Layer 12 of a small transformer language model trained on English Wikipedia (20 layers, counted from 0, width 128).
A neuron's activation on a vector x is ReLU(weights . x + bias), where the dot is the dot product.

Input weights of the MLP neurons that the questions are about. A number n stands for n times 0.0041.
n2 (bias -0.072): -54 -1 26 8 -6 20 6 3 -15 36 -22 24 -3 -17 0 41 28 -4 -7 24 -7 7 -30 2 -7 19 -2 26 11 21 -10 -19 -29 2 -40 24 -1 56 -5 19 -11 -35 -14 38 -14 31 -28 -2 -45 -11 -40 24 -6 0 19 12 -38 44 -28 -10 12 25 8 12 1 24 -65 27 -9 -47 -49 -47 23 -20 10 -22 -21 -21 7 -19 20 -8 43 -36 3 10 41 1 12 -21 -18 -16 17 19 25 2 14 1 -17 -11 6 -3 -6 27 -15 15 70 -35 30 -27 50 -34 -8 -1 -28 8 1 -2 8 -7 12 -38 -53 -34 -20 29 -9 10
n11 (bias -0.093): 5 8 -27 -23 -20 46 -34 -12 -11 -24 -37 -58 15 14 -14 -11 11 -29 -12 11 3 9 -4 25 -5 7 -38 5 7 23 3 40 12 8 0 10 29 0 -14 31 9 -14 6 18 19 -26 21 9 -9 -18 5 25 39 12 -5 50 -64 -20 30 -1 -35 -21 1 -34 22 -8 8 32 1 -15 -4 -8 -18 -11 42 21 -1 16 2 -45 -45 -5 27 -30 22 -16 -8 0 -5 -29 -3 -21 7 8 -21 0 -31 -16 32 -8 -19 -7 14 0 -27 -14 -13 -4 -5 16 2 -12 -24 22 8 -9 5 -1 14 -34 -16 45 8 -15 23 2 -1 -8
n27 (bias -0.093): 1 -11 30 16 -23 12 11 -18 -29 36 -10 -36 9 38 -46 42 -14 40 6 2 50 -11 -14 6 -53 29 -15 -19 0 -21 -13 -2 16 60 10 30 21 -8 -25 -21 31 6 22 12 -20 -11 27 -50 4 -11 11 29 -6 50 -34 12 7 4 4 -32 1 1 -23 56 3 -26 -22 -12 -23 -16 -24 19 22 41 -2 24 -31 -8 35 5 -11 36 -6 -54 -18 -39 -2 24 -36 1 8 -9 7 -8 5 -8 33 -15 7 4 -39 5 -4 13 -12 47 3 -17 -45 -33 24 20 -12 -32 -30 -11 -11 -23 25 -6 48 1 5 28 21 -23 4 -1
n37 (bias -0.052): -25 22 -26 5 35 26 2 -1 -8 -30 15 32 55 -2 7 8 -6 11 -11 24 16 -9 -21 22 45 42 1 -1 20 1 9 3 3 1 35 29 -28 -4 15 -25 0 26 -1 53 -36 46 0 7 -3 24 15 30 -39 -46 35 -30 54 15 -36 -36 -36 -15 65 5 -30 -25 -12 45 6 1 -15 -26 25 25 20 5 -26 15 -4 1 13 -15 -23 -29 5 -12 7 10 -26 -2 0 -1 -49 -10 -12 -47 47 -12 -25 -13 3 17 -12 -8 6 -6 -8 0 3 9 -4 1 9 -33 -27 23 18 -5 -16 -18 -16 23 25 -1 25 -7 -36 -12
n72 (bias -0.131): 3 -31 4 -21 25 19 40 7 16 20 32 0 6 30 -25 -34 -38 -20 10 39 -13 -1 -39 1 -18 19 9 -6 11 4 -12 -26 35 -24 -2 6 -1 0 -40 -13 -8 16 -6 25 85 3 -8 24 -3 -26 -1 32 4 -13 21 -48 19 -5 12 -31 8 13 9 15 -20 -4 -18 16 -23 8 -6 42 -1 27 -33 -19 -7 12 -19 0 -52 2 30 -35 31 -14 -8 59 -45 -7 -23 50 28 12 32 33 22 15 4 35 11 50 -35 -4 -37 17 3 -18 -31 16 -1 -9 -15 14 14 6 18 -11 3 6 -30 -5 -27 -12 4 5 -25 -49
n77 (bias -0.077): -4 5 9 42 -43 3 24 -4 0 26 -32 14 3 -3 12 -25 -22 45 27 44 -13 -8 -8 -5 -14 -1 30 -33 5 15 23 2 1 -23 34 -8 1 -30 5 -23 -9 -21 13 -27 -1 -2 -25 7 -12 21 -12 28 -1 -28 -21 3 -5 23 -1 -16 9 2 -15 51 15 17 -1 6 13 -42 31 -6 -10 -3 -23 33 -1 20 2 17 19 3 14 30 11 7 26 62 -17 -3 -3 -9 -2 1 24 -31 -30 -20 -8 -3 13 42 5 -11 -4 3 33 -21 28 37 -13 9 17 -38 3 -32 -17 -40 6 -14 -7 -3 -48 4 -15 -18 -25 -16
n86 (bias -0.106): 42 -17 -36 44 51 -39 28 10 -34 -10 -54 -28 5 16 21 18 7 -6 2 4 -15 -43 -31 -17 7 -24 7 23 -35 -17 -35 -62 -31 -2 -4 24 -10 1 -6 25 9 -28 18 -7 -52 27 -7 6 -2 -28 5 2 19 50 6 39 -44 52 -21 17 80 -25 -41 43 8 -6 -57 10 58 -47 -2 20 -5 -7 23 20 -27 36 28 -15 66 8 29 6 -31 -26 2 32 -2 -10 22 36 29 16 -29 29 17 1 13 14 -12 6 -8 10 -41 30 -23 10 6 -3 -15 -21 -5 13 -14 -12 -13 -3 27 -36 28 -12 11 -17 18 -16 -16 -40
n113 (bias -0.063): 19 6 1 -8 -4 -28 29 33 1 36 -39 -20 -3 38 -13 -33 -20 -8 31 11 -16 36 14 31 40 -33 20 -7 17 -8 -28 -14 -30 -42 1 19 -5 -24 18 25 6 24 -75 20 -5 25 -26 -34 -19 -5 -1 -21 20 28 -9 13 14 27 1 -25 15 -58 11 -18 4 4 -57 35 6 26 -7 -6 15 -4 -28 -15 -44 -12 -12 -2 33 -11 41 -41 45 7 25 5 -5 -6 -23 19 -1 0 8 7 24 20 29 -7 4 23 -30 16 -42 26 15 -7 -36 -9 -39 26 -3 -1 15 -4 -15 19 17 3 -30 -11 -13 21 -8 23 45 -13
n141 (bias 0.005): 17 17 9 8 7 -23 -18 23 28 -12 14 6 5 -16 -3 15 20 6 -5 -5 -12 -12 4 -4 -18 -18 6 -15 60 13 -9 16 21 -4 11 -15 -16 -1 11 17 18 3 -16 -19 -12 13 -30 2 -6 -28 51 33 7 16 -26 2 -34 2 -15 6 0 -1 -2 -21 -2 7 3 -32 21 6 -13 -17 -24 -6 -44 17 -35 35 7 -9 -23 -22 13 1 26 1 5 -6 -18 -21 -3 -32 -22 -29 1 -24 8 20 18 23 5 -13 19 -4 -8 20 15 20 27 -7 2 10 -6 54 -10 25 11 -2 -31 -27 -14 6 -22 -26 -8 -32 -20 2
n153 (bias -0.038): 4 -34 1 -12 -35 2 -4 25 -43 -7 -13 13 -37 -17 -23 35 -45 -5 -27 3 9 1 19 -11 51 -45 37 21 27 15 -28 -18 -16 -3 15 39 14 20 -6 1 -25 5 -1 -52 -11 4 -23 33 -33 -43 18 -16 43 -19 -14 -2 0 -29 -26 31 -4 -4 5 -1 -26 46 21 -8 9 -5 7 47 -1 44 3 -19 -5 -5 11 1 27 -9 -41 1 -29 24 42 9 -22 -22 -3 -25 -8 -33 3 -16 33 -2 -1 37 16 9 -31 15 0 19 35 7 77 11 -17 4 39 -23 -3 -56 14 -4 -36 -7 24 1 -4 6 -12 19 -40 49
n317 (bias -0.079): -11 30 -16 24 5 -25 -11 17 -13 -3 -17 -10 -1 -16 -35 -30 -20 -30 6 -8 -37 7 -2 7 -25 -9 4 -18 -19 -21 38 16 5 -7 22 -4 -8 -25 1 55 20 -5 21 38 35 25 6 14 -38 6 -9 19 0 -36 27 20 -12 -12 -38 -24 -14 -26 -12 -3 13 35 3 19 -11 -13 29 10 -52 -13 28 4 -8 28 1 -22 74 -1 8 6 10 18 22 -27 21 -9 20 2 2 39 -29 -16 16 -8 0 -6 -3 23 3 -18 1 32 52 39 -13 -28 -4 17 15 -3 -13 1 -16 -38 -20 -24 -40 1 -8 38 52 55 -1 -11
n321 (bias -0.098): -17 -11 -8 -24 10 -10 -12 94 -5 22 33 -2 35 20 -5 -19 -18 17 31 16 49 38 -36 13 -3 -31 -4 2 34 6 32 24 19 5 -3 23 12 -3 7 -12 73 27 17 48 17 2 -22 3 -26 11 16 -3 -18 8 -31 6 5 26 -4 -55 -15 0 -11 -44 23 30 -30 59 -43 3 -27 -36 -16 7 -21 -11 -6 -35 3 -2 -10 56 -58 -33 -16 -9 8 25 5 -32 -24 -5 2 22 10 15 20 44 -36 3 -15 -4 -3 -33 -13 33 -39 -28 17 -6 3 15 -17 -5 -4 -42 0 12 23 -52 47 -82 -18 4 1 9 -11 -1
n384 (bias -0.095): -20 -42 -7 25 8 -5 -21 4 0 12 14 26 6 -5 16 -14 34 -48 7 -50 -19 17 -10 9 22 13 -30 -29 10 -41 10 55 39 13 5 -5 -33 -17 7 -28 2 -28 20 43 -4 -13 -24 12 -23 4 -19 -5 11 8 46 -13 -1 -54 34 2 6 -20 20 -16 24 19 1 5 -9 64 -12 14 28 -37 11 -48 -9 -7 37 15 -16 -22 22 -9 9 8 30 22 -23 -2 -32 -14 -17 -27 18 -39 27 2 8 1 -38 -16 -51 10 -14 13 32 22 29 -14 -23 -13 19 -7 1 1 19 21 10 -30 -4 4 13 16 0 -9 -15 -29
n402 (bias -0.126): -8 -36 -9 3 21 2 33 24 -33 -47 24 -62 18 -33 14 -6 2 -21 -5 -1 -10 -9 -26 20 28 30 -17 6 -35 -2 15 -4 56 -20 -40 33 6 55 14 13 4 9 -27 17 11 6 -89 -18 1 -28 29 -14 19 -22 -31 5 -13 1 16 12 -20 10 55 53 -28 -42 -9 20 46 8 -17 6 13 -27 63 14 -23 -43 26 -47 -6 35 1 -53 -7 -7 -55 -4 -60 20 1 6 17 2 74 -28 27 2 20 32 -27 45 0 14 -9 35 2 14 29 -38 11 6 33 -6 -26 -15 12 22 -4 -14 -30 16 25 -14 0 -42 -6 13
n417 (bias -0.094): -10 24 -21 -9 7 -16 16 28 -28 -18 25 17 -2 6 31 -4 68 -4 18 2 -44 -22 -2 -21 7 3 -41 18 -6 -14 -44 -76 -14 -13 32 70 -15 11 -7 30 10 37 -16 8 -9 17 -14 16 -23 -13 -17 -14 22 4 22 15 -7 -10 -39 -13 17 39 4 8 -29 -41 -27 51 -11 27 -18 46 -22 -40 7 -54 29 11 -1 2 -43 -10 21 -4 35 31 41 -2 -7 -34 43 -9 -5 -6 -15 0 -8 3 -17 27 -51 -24 21 16 14 -35 -35 18 2 -9 27 -4 28 22 8 27 11 28 23 -12 -22 -32 16 11 13 -40 12 -7
n474 (bias -0.105): 8 -35 24 21 -5 -14 -17 23 -50 -58 40 -20 -3 0 -9 -8 -1 20 29 8 -7 13 38 57 2 -18 -41 45 -14 4 1 -4 -25 -20 -2 -4 6 22 26 27 6 -14 27 3 46 34 -58 -31 -20 -6 -32 -44 -1 -25 -29 5 -31 2 -13 37 0 -68 -12 17 -36 -19 -34 0 -46 -25 -25 -4 -16 41 -13 13 38 4 20 22 -13 25 4 12 -57 25 27 32 -2 -10 -39 50 9 4 2 38 -10 -23 19 30 -25 22 17 7 -20 2 9 -60 -18 33 59 -5 2 19 8 23 42 -27 56 6 -36 0 -12 3 20 28 13 -46
n509 (bias -0.104): -14 14 -3 24 -25 -3 -4 33 6 -5 31 -22 -15 -39 -14 26 6 -24 0 -1 -7 -45 -47 2 13 9 19 8 -21 -4 8 5 -3 -32 4 -6 17 4 13 13 6 -38 31 -20 13 28 -21 -14 10 -38 25 18 -20 -25 0 40 -3 -1 19 21 -52 0 24 51 1 38 -14 -2 32 4 10 1 -44 0 -6 -1 -39 14 -43 14 -25 -16 -13 -17 -30 -15 -30 -14 -39 -3 -8 4 -54 2 26 -5 0 21 2 23 -29 12 -3 -16 0 65 16 34 -24 -14 31 -1 -11 -14 -4 -51 47 9 43 -17 -3 -12 -32 14 36 4 52 37

Each question shows a token from some text and the vector x that enters the MLP there. A number n stands for n times 0.054.

" in": 52 10 5 21 -9 31 16 14 -16 -1 -18 30 18 27 1 3 -6 -22 -14 -31 -35 -26 9 0 -11 0 8 -5 -22 14 1 12 34 -3 -19 -3 31 14 -15 -16 -13 15 -2 -2 22 -4 17 11 21 -10 -1 -23 1 -16 -18 -33 -9 23 -8 -20 -13 -6 -16 -2 6 -10 -16 5 16 -21 -6 19 10 -15 13 -2 15 -13 -45 17 13 -2 2 -9 6 29 13 -22 39 2 18 -7 3 -10 -32 15 14 -4 18 18 -27 -19 16 -4 15 23 -14 6 -7 -6 -18 0 -11 38 -1 2 -15 1 -16 -1 -5 -16 4 15 -1 2 -22 4
The neuron with the highest activation: n317

" T": 30 10 11 9 8 -4 -36 20 -6 -4 2 16 20 17 8 0 -2 -19 -15 22 -11 -24 15 -13 9 -4 21 -12 -5 -1 19 1 33 11 8 5 24 -12 -7 -39 19 0 -19 -2 17 -10 7 -2 47 2 -14 -27 -5 -12 -30 -42 13 26 1 -1 -31 -7 16 -7 -13 7 -19 -12 26 -12 -21 32 7 -12 32 -5 -1 1 -69 1 11 10 14 -5 -9 33 11 -24 27 -4 28 -18 11 -27 -31 -19 -9 5 13 -8 14 -18 -8 -10 6 25 -9 6 -12 -15 -7 -8 -20 9 6 0 -3 37 5 6 17 -11 1 -2 4 15 2 -10
The neuron with the highest activation: n37

" lasted": 22 12 -7 34 -31 -3 19 -13 1 -8 -13 21 24 39 -4 20 8 -14 -10 -5 -13 -8 -5 1 -17 -32 -20 -8 4 -5 -5 12 41 11 -24 -13 6 7 -6 -13 -7 12 10 -17 9 9 -1 -3 17 6 -11 -28 3 17 -25 -43 12 29 0 20 -29 -17 9 -4 -2 -5 4 -7 25 -20 0 27 20 -22 27 -5 3 -19 -23 -12 24 15 16 7 -18 41 6 -28 35 -7 5 21 10 -13 -44 1 -6 14 12 -16 5 -21 -4 4 15 -2 -11 1 13 -30 -11 -2 -14 17 11 4 5 23 -10 17 -3 -18 -7 -21 13 6 -23 21
The neuron with the highest activation: n86

" It": 16 21 -2 14 -14 8 -6 19 -3 13 5 1 4 21 -10 23 11 -23 8 -19 -13 -7 5 3 -17 -6 2 8 -11 29 -6 9 33 12 -6 -6 23 19 -42 -53 -8 -24 -16 -31 24 -13 20 -14 37 8 -6 -6 5 -5 -10 -42 24 5 -9 1 -17 -4 -4 14 -3 -8 0 -38 9 -10 3 12 15 -10 31 5 -8 -9 -70 18 16 21 -13 -8 -8 22 26 -10 17 11 20 -15 2 -20 -25 -3 -20 10 16 20 3 -19 -21 2 21 24 3 0 -17 -25 8 -12 -6 22 23 1 7 4 -1 2 -1 -15 -8 -13 8 15 1 6
The neuron with the highest activation: n509

" due": 35 22 10 12 -20 -2 24 -3 12 13 -9 24 6 23 -13 3 5 -19 -14 -41 -17 -22 16 1 -28 -14 -13 -21 1 37 -9 14 21 3 -40 -31 5 16 -41 -35 6 1 12 -10 -2 3 4 10 -4 -6 -8 -4 6 12 -8 -23 6 24 18 23 -12 -1 7 8 -12 -24 -6 0 35 -28 -10 8 7 -1 32 -8 -4 -27 -29 19 24 24 8 -2 -9 22 12 4 19 20 17 -10 6 -23 -33 -3 8 0 27 1 10 -44 -5 -5 10 11 5 -15 -14 -17 -25 -1 7 24 -4 -3 -3 31 4 0 -4 17 6 -13 -4 19 7 -4
The neuron with the highest activation: n86

" the": 33 -12 -7 3 -14 17 21 10 -18 18 14 21 24 18 24 4 -2 -11 14 -8 -8 2 10 10 -6 -13 -10 -2 -11 4 1 -1 31 14 -10 -18 24 -2 -7 -74 -8 13 1 -26 18 -12 -8 0 0 5 -5 -18 7 3 -38 -39 20 26 1 -17 -27 -16 12 3 -19 -23 0 5 15 -8 -2 -3 31 -9 13 0 34 -20 -62 20 -5 0 -7 9 3 25 8 -16 -7 -22 5 2 15 -17 -8 19 -13 22 21 -11 8 -5 -18 3 4 41 -6 4 -1 18 -2 8 -8 30 -12 8 -5 9 -16 17 -3 -11 -10 -12 -3 1 -11 4
Which two neurons fire most, strongest first? n72, n321

" of": 54 -2 -12 15 -9 2 -2 23 -24 13 -14 18 0 -1 8 1 18 -7 -2 -33 -10 -36 19 2 -20 -11 19 16 -31 -8 20 -4 25 5 -16 4 11 13 -24 -45 10 -2 5 -8 17 10 19 8 3 -8 -9 -7 8 -2 -14 13 14 10 -10 -17 4 -17 -10 -19 0 -15 -20 2 36 -9 -27 15 28 -21 8 -12 14 -11 -63 5 27 15 -1 14 -21 39 25 -25 20 3 4 12 -2 -5 -20 5 -24 -6 23 3 0 -38 9 -8 10 1 -12 -6 2 -15 -16 -3 0 18 -10 7 1 24 3 19 17 -7 4 13 -1 21 -11 -10
Which two neurons fire most, strongest first? n86, n417

"\".": 17 14 -5 18 -31 -3 1 7 8 -1 -3 22 19 45 7 2 -5 -17 -13 -21 -2 -14 25 -20 4 4 10 -10 -25 34 -5 33 23 -13 -20 -13 24 15 -27 -59 -16 2 -9 -1 14 -28 4 8 15 6 -11 -27 2 2 -4 -53 1 4 -2 4 -10 7 27 0 -3 -2 -9 -8 20 -11 -18 -7 18 -14 10 -1 3 -10 -52 16 25 12 5 -10 -6 25 20 4 22 7 10 1 4 -14 -30 7 -3 4 30 6 1 -20 -30 -18 11 15 13 -5 -18 -2 -16 -6 -9 22 18 -9 1 -6 10 16 15 -1 5 10 -6 20 2 -11
Which neuron fires most, and how strongly? n384, at about 0.34

" tribes": -4 2 -2 -3 -7 3 9 -8 19 11 7 36 -1 2 6 -5 26 -14 -14 0 -28 -14 8 3 9 -5 8 4 -1 45 9 30 23 48 0 -27 12 4 -24 -16 -42 -30 0 -17 3 5 8 3 5 10 0 -23 -6 -8 5 -13 14 40 12 -8 -7 -7 8 -5 23 -18 0 -14 43 -25 -12 -20 31 -8 18 19 4 1 -55 3 -15 14 -19 1 -8 21 24 -5 31 4 -11 -21 2 -19 -20 12 17 10 32 -26 19 -21 -36 -14 10 23 -7 0 11 5 -25 1 -14 33 -20 2 -18 4 -1 14 -3 -16 0 2 -27 6 3 -23
The three highest activations, in order: n2, n141, n384

",": 17 8 -3 7 -16 17 1 -2 12 13 15 39 12 22 8 41 13 -2 -14 11 -17 -51 23 1 -7 2 1 18 7 6 -4 4 42 -4 -6 -13 10 3 -34 -47 -13 6 1 -28 1 -8 -2 -4 -3 10 3 -14 7 -3 -21 -17 -4 31 -9 1 -11 -17 8 -11 18 -22 -10 4 29 -12 -12 2 14 0 22 -7 -11 -19 -56 22 -4 16 5 0 -34 31 28 -20 10 1 -4 -6 3 -29 -50 -1 4 11 25 -9 0 -3 -12 -2 2 17 5 -14 0 -6 -18 22 -14 9 -6 7 -5 12 9 8 9 -3 -2 23 -9 16 6 -19
Which two neurons fire most, strongest first? n153, n27

"In": 47 34 -13 12 -2 11 1 7 10 5 -15 15 23 26 11 0 -12 -37 7 -28 -17 -23 12 -7 16 5 7 1 -27 31 -10 17 17 -3 -22 2 14 9 -16 -31 -5 4 -6 -30 5 4 17 13 33 -18 -6 -35 12 9 -7 -30 5 23 -9 -8 -21 -7 12 2 -11 -23 -3 -6 11 -5 -12 24 17 -7 15 -13 4 -23 -58 30 17 17 1 -4 7 6 7 -1 23 -4 10 8 13 -6 -28 -13 -10 19 20 8 -22 -25 1 -10 20 16 -22 18 2 -14 3 -13 11 22 26 4 -12 8 -11 14 4 -28 -11 -16 7 7 -9 -1
Which two neurons fire most, strongest first? n417, n86

" In": 47 37 -14 10 1 11 4 14 4 0 -15 14 25 37 6 6 -10 -41 7 -37 -11 -23 4 -8 9 5 11 -1 -20 28 -9 13 23 -4 -25 5 17 9 -9 -36 -6 -5 -14 -26 2 10 14 12 27 -16 -11 -33 0 9 -5 -25 5 20 -8 -15 -16 -2 10 -5 -7 -16 -10 -1 17 -7 -7 29 15 -8 15 -14 8 -29 -54 26 21 18 2 -7 7 16 6 0 28 -2 12 3 14 -5 -28 -8 -16 9 23 16 -11 -28 -9 -16 20 18 -14 19 -3 -13 -7 -16 9 26 24 4 -8 7 -10 12 7 -24 -13 -2 4 -4 -3 -6
The neuron with the highest activation: n417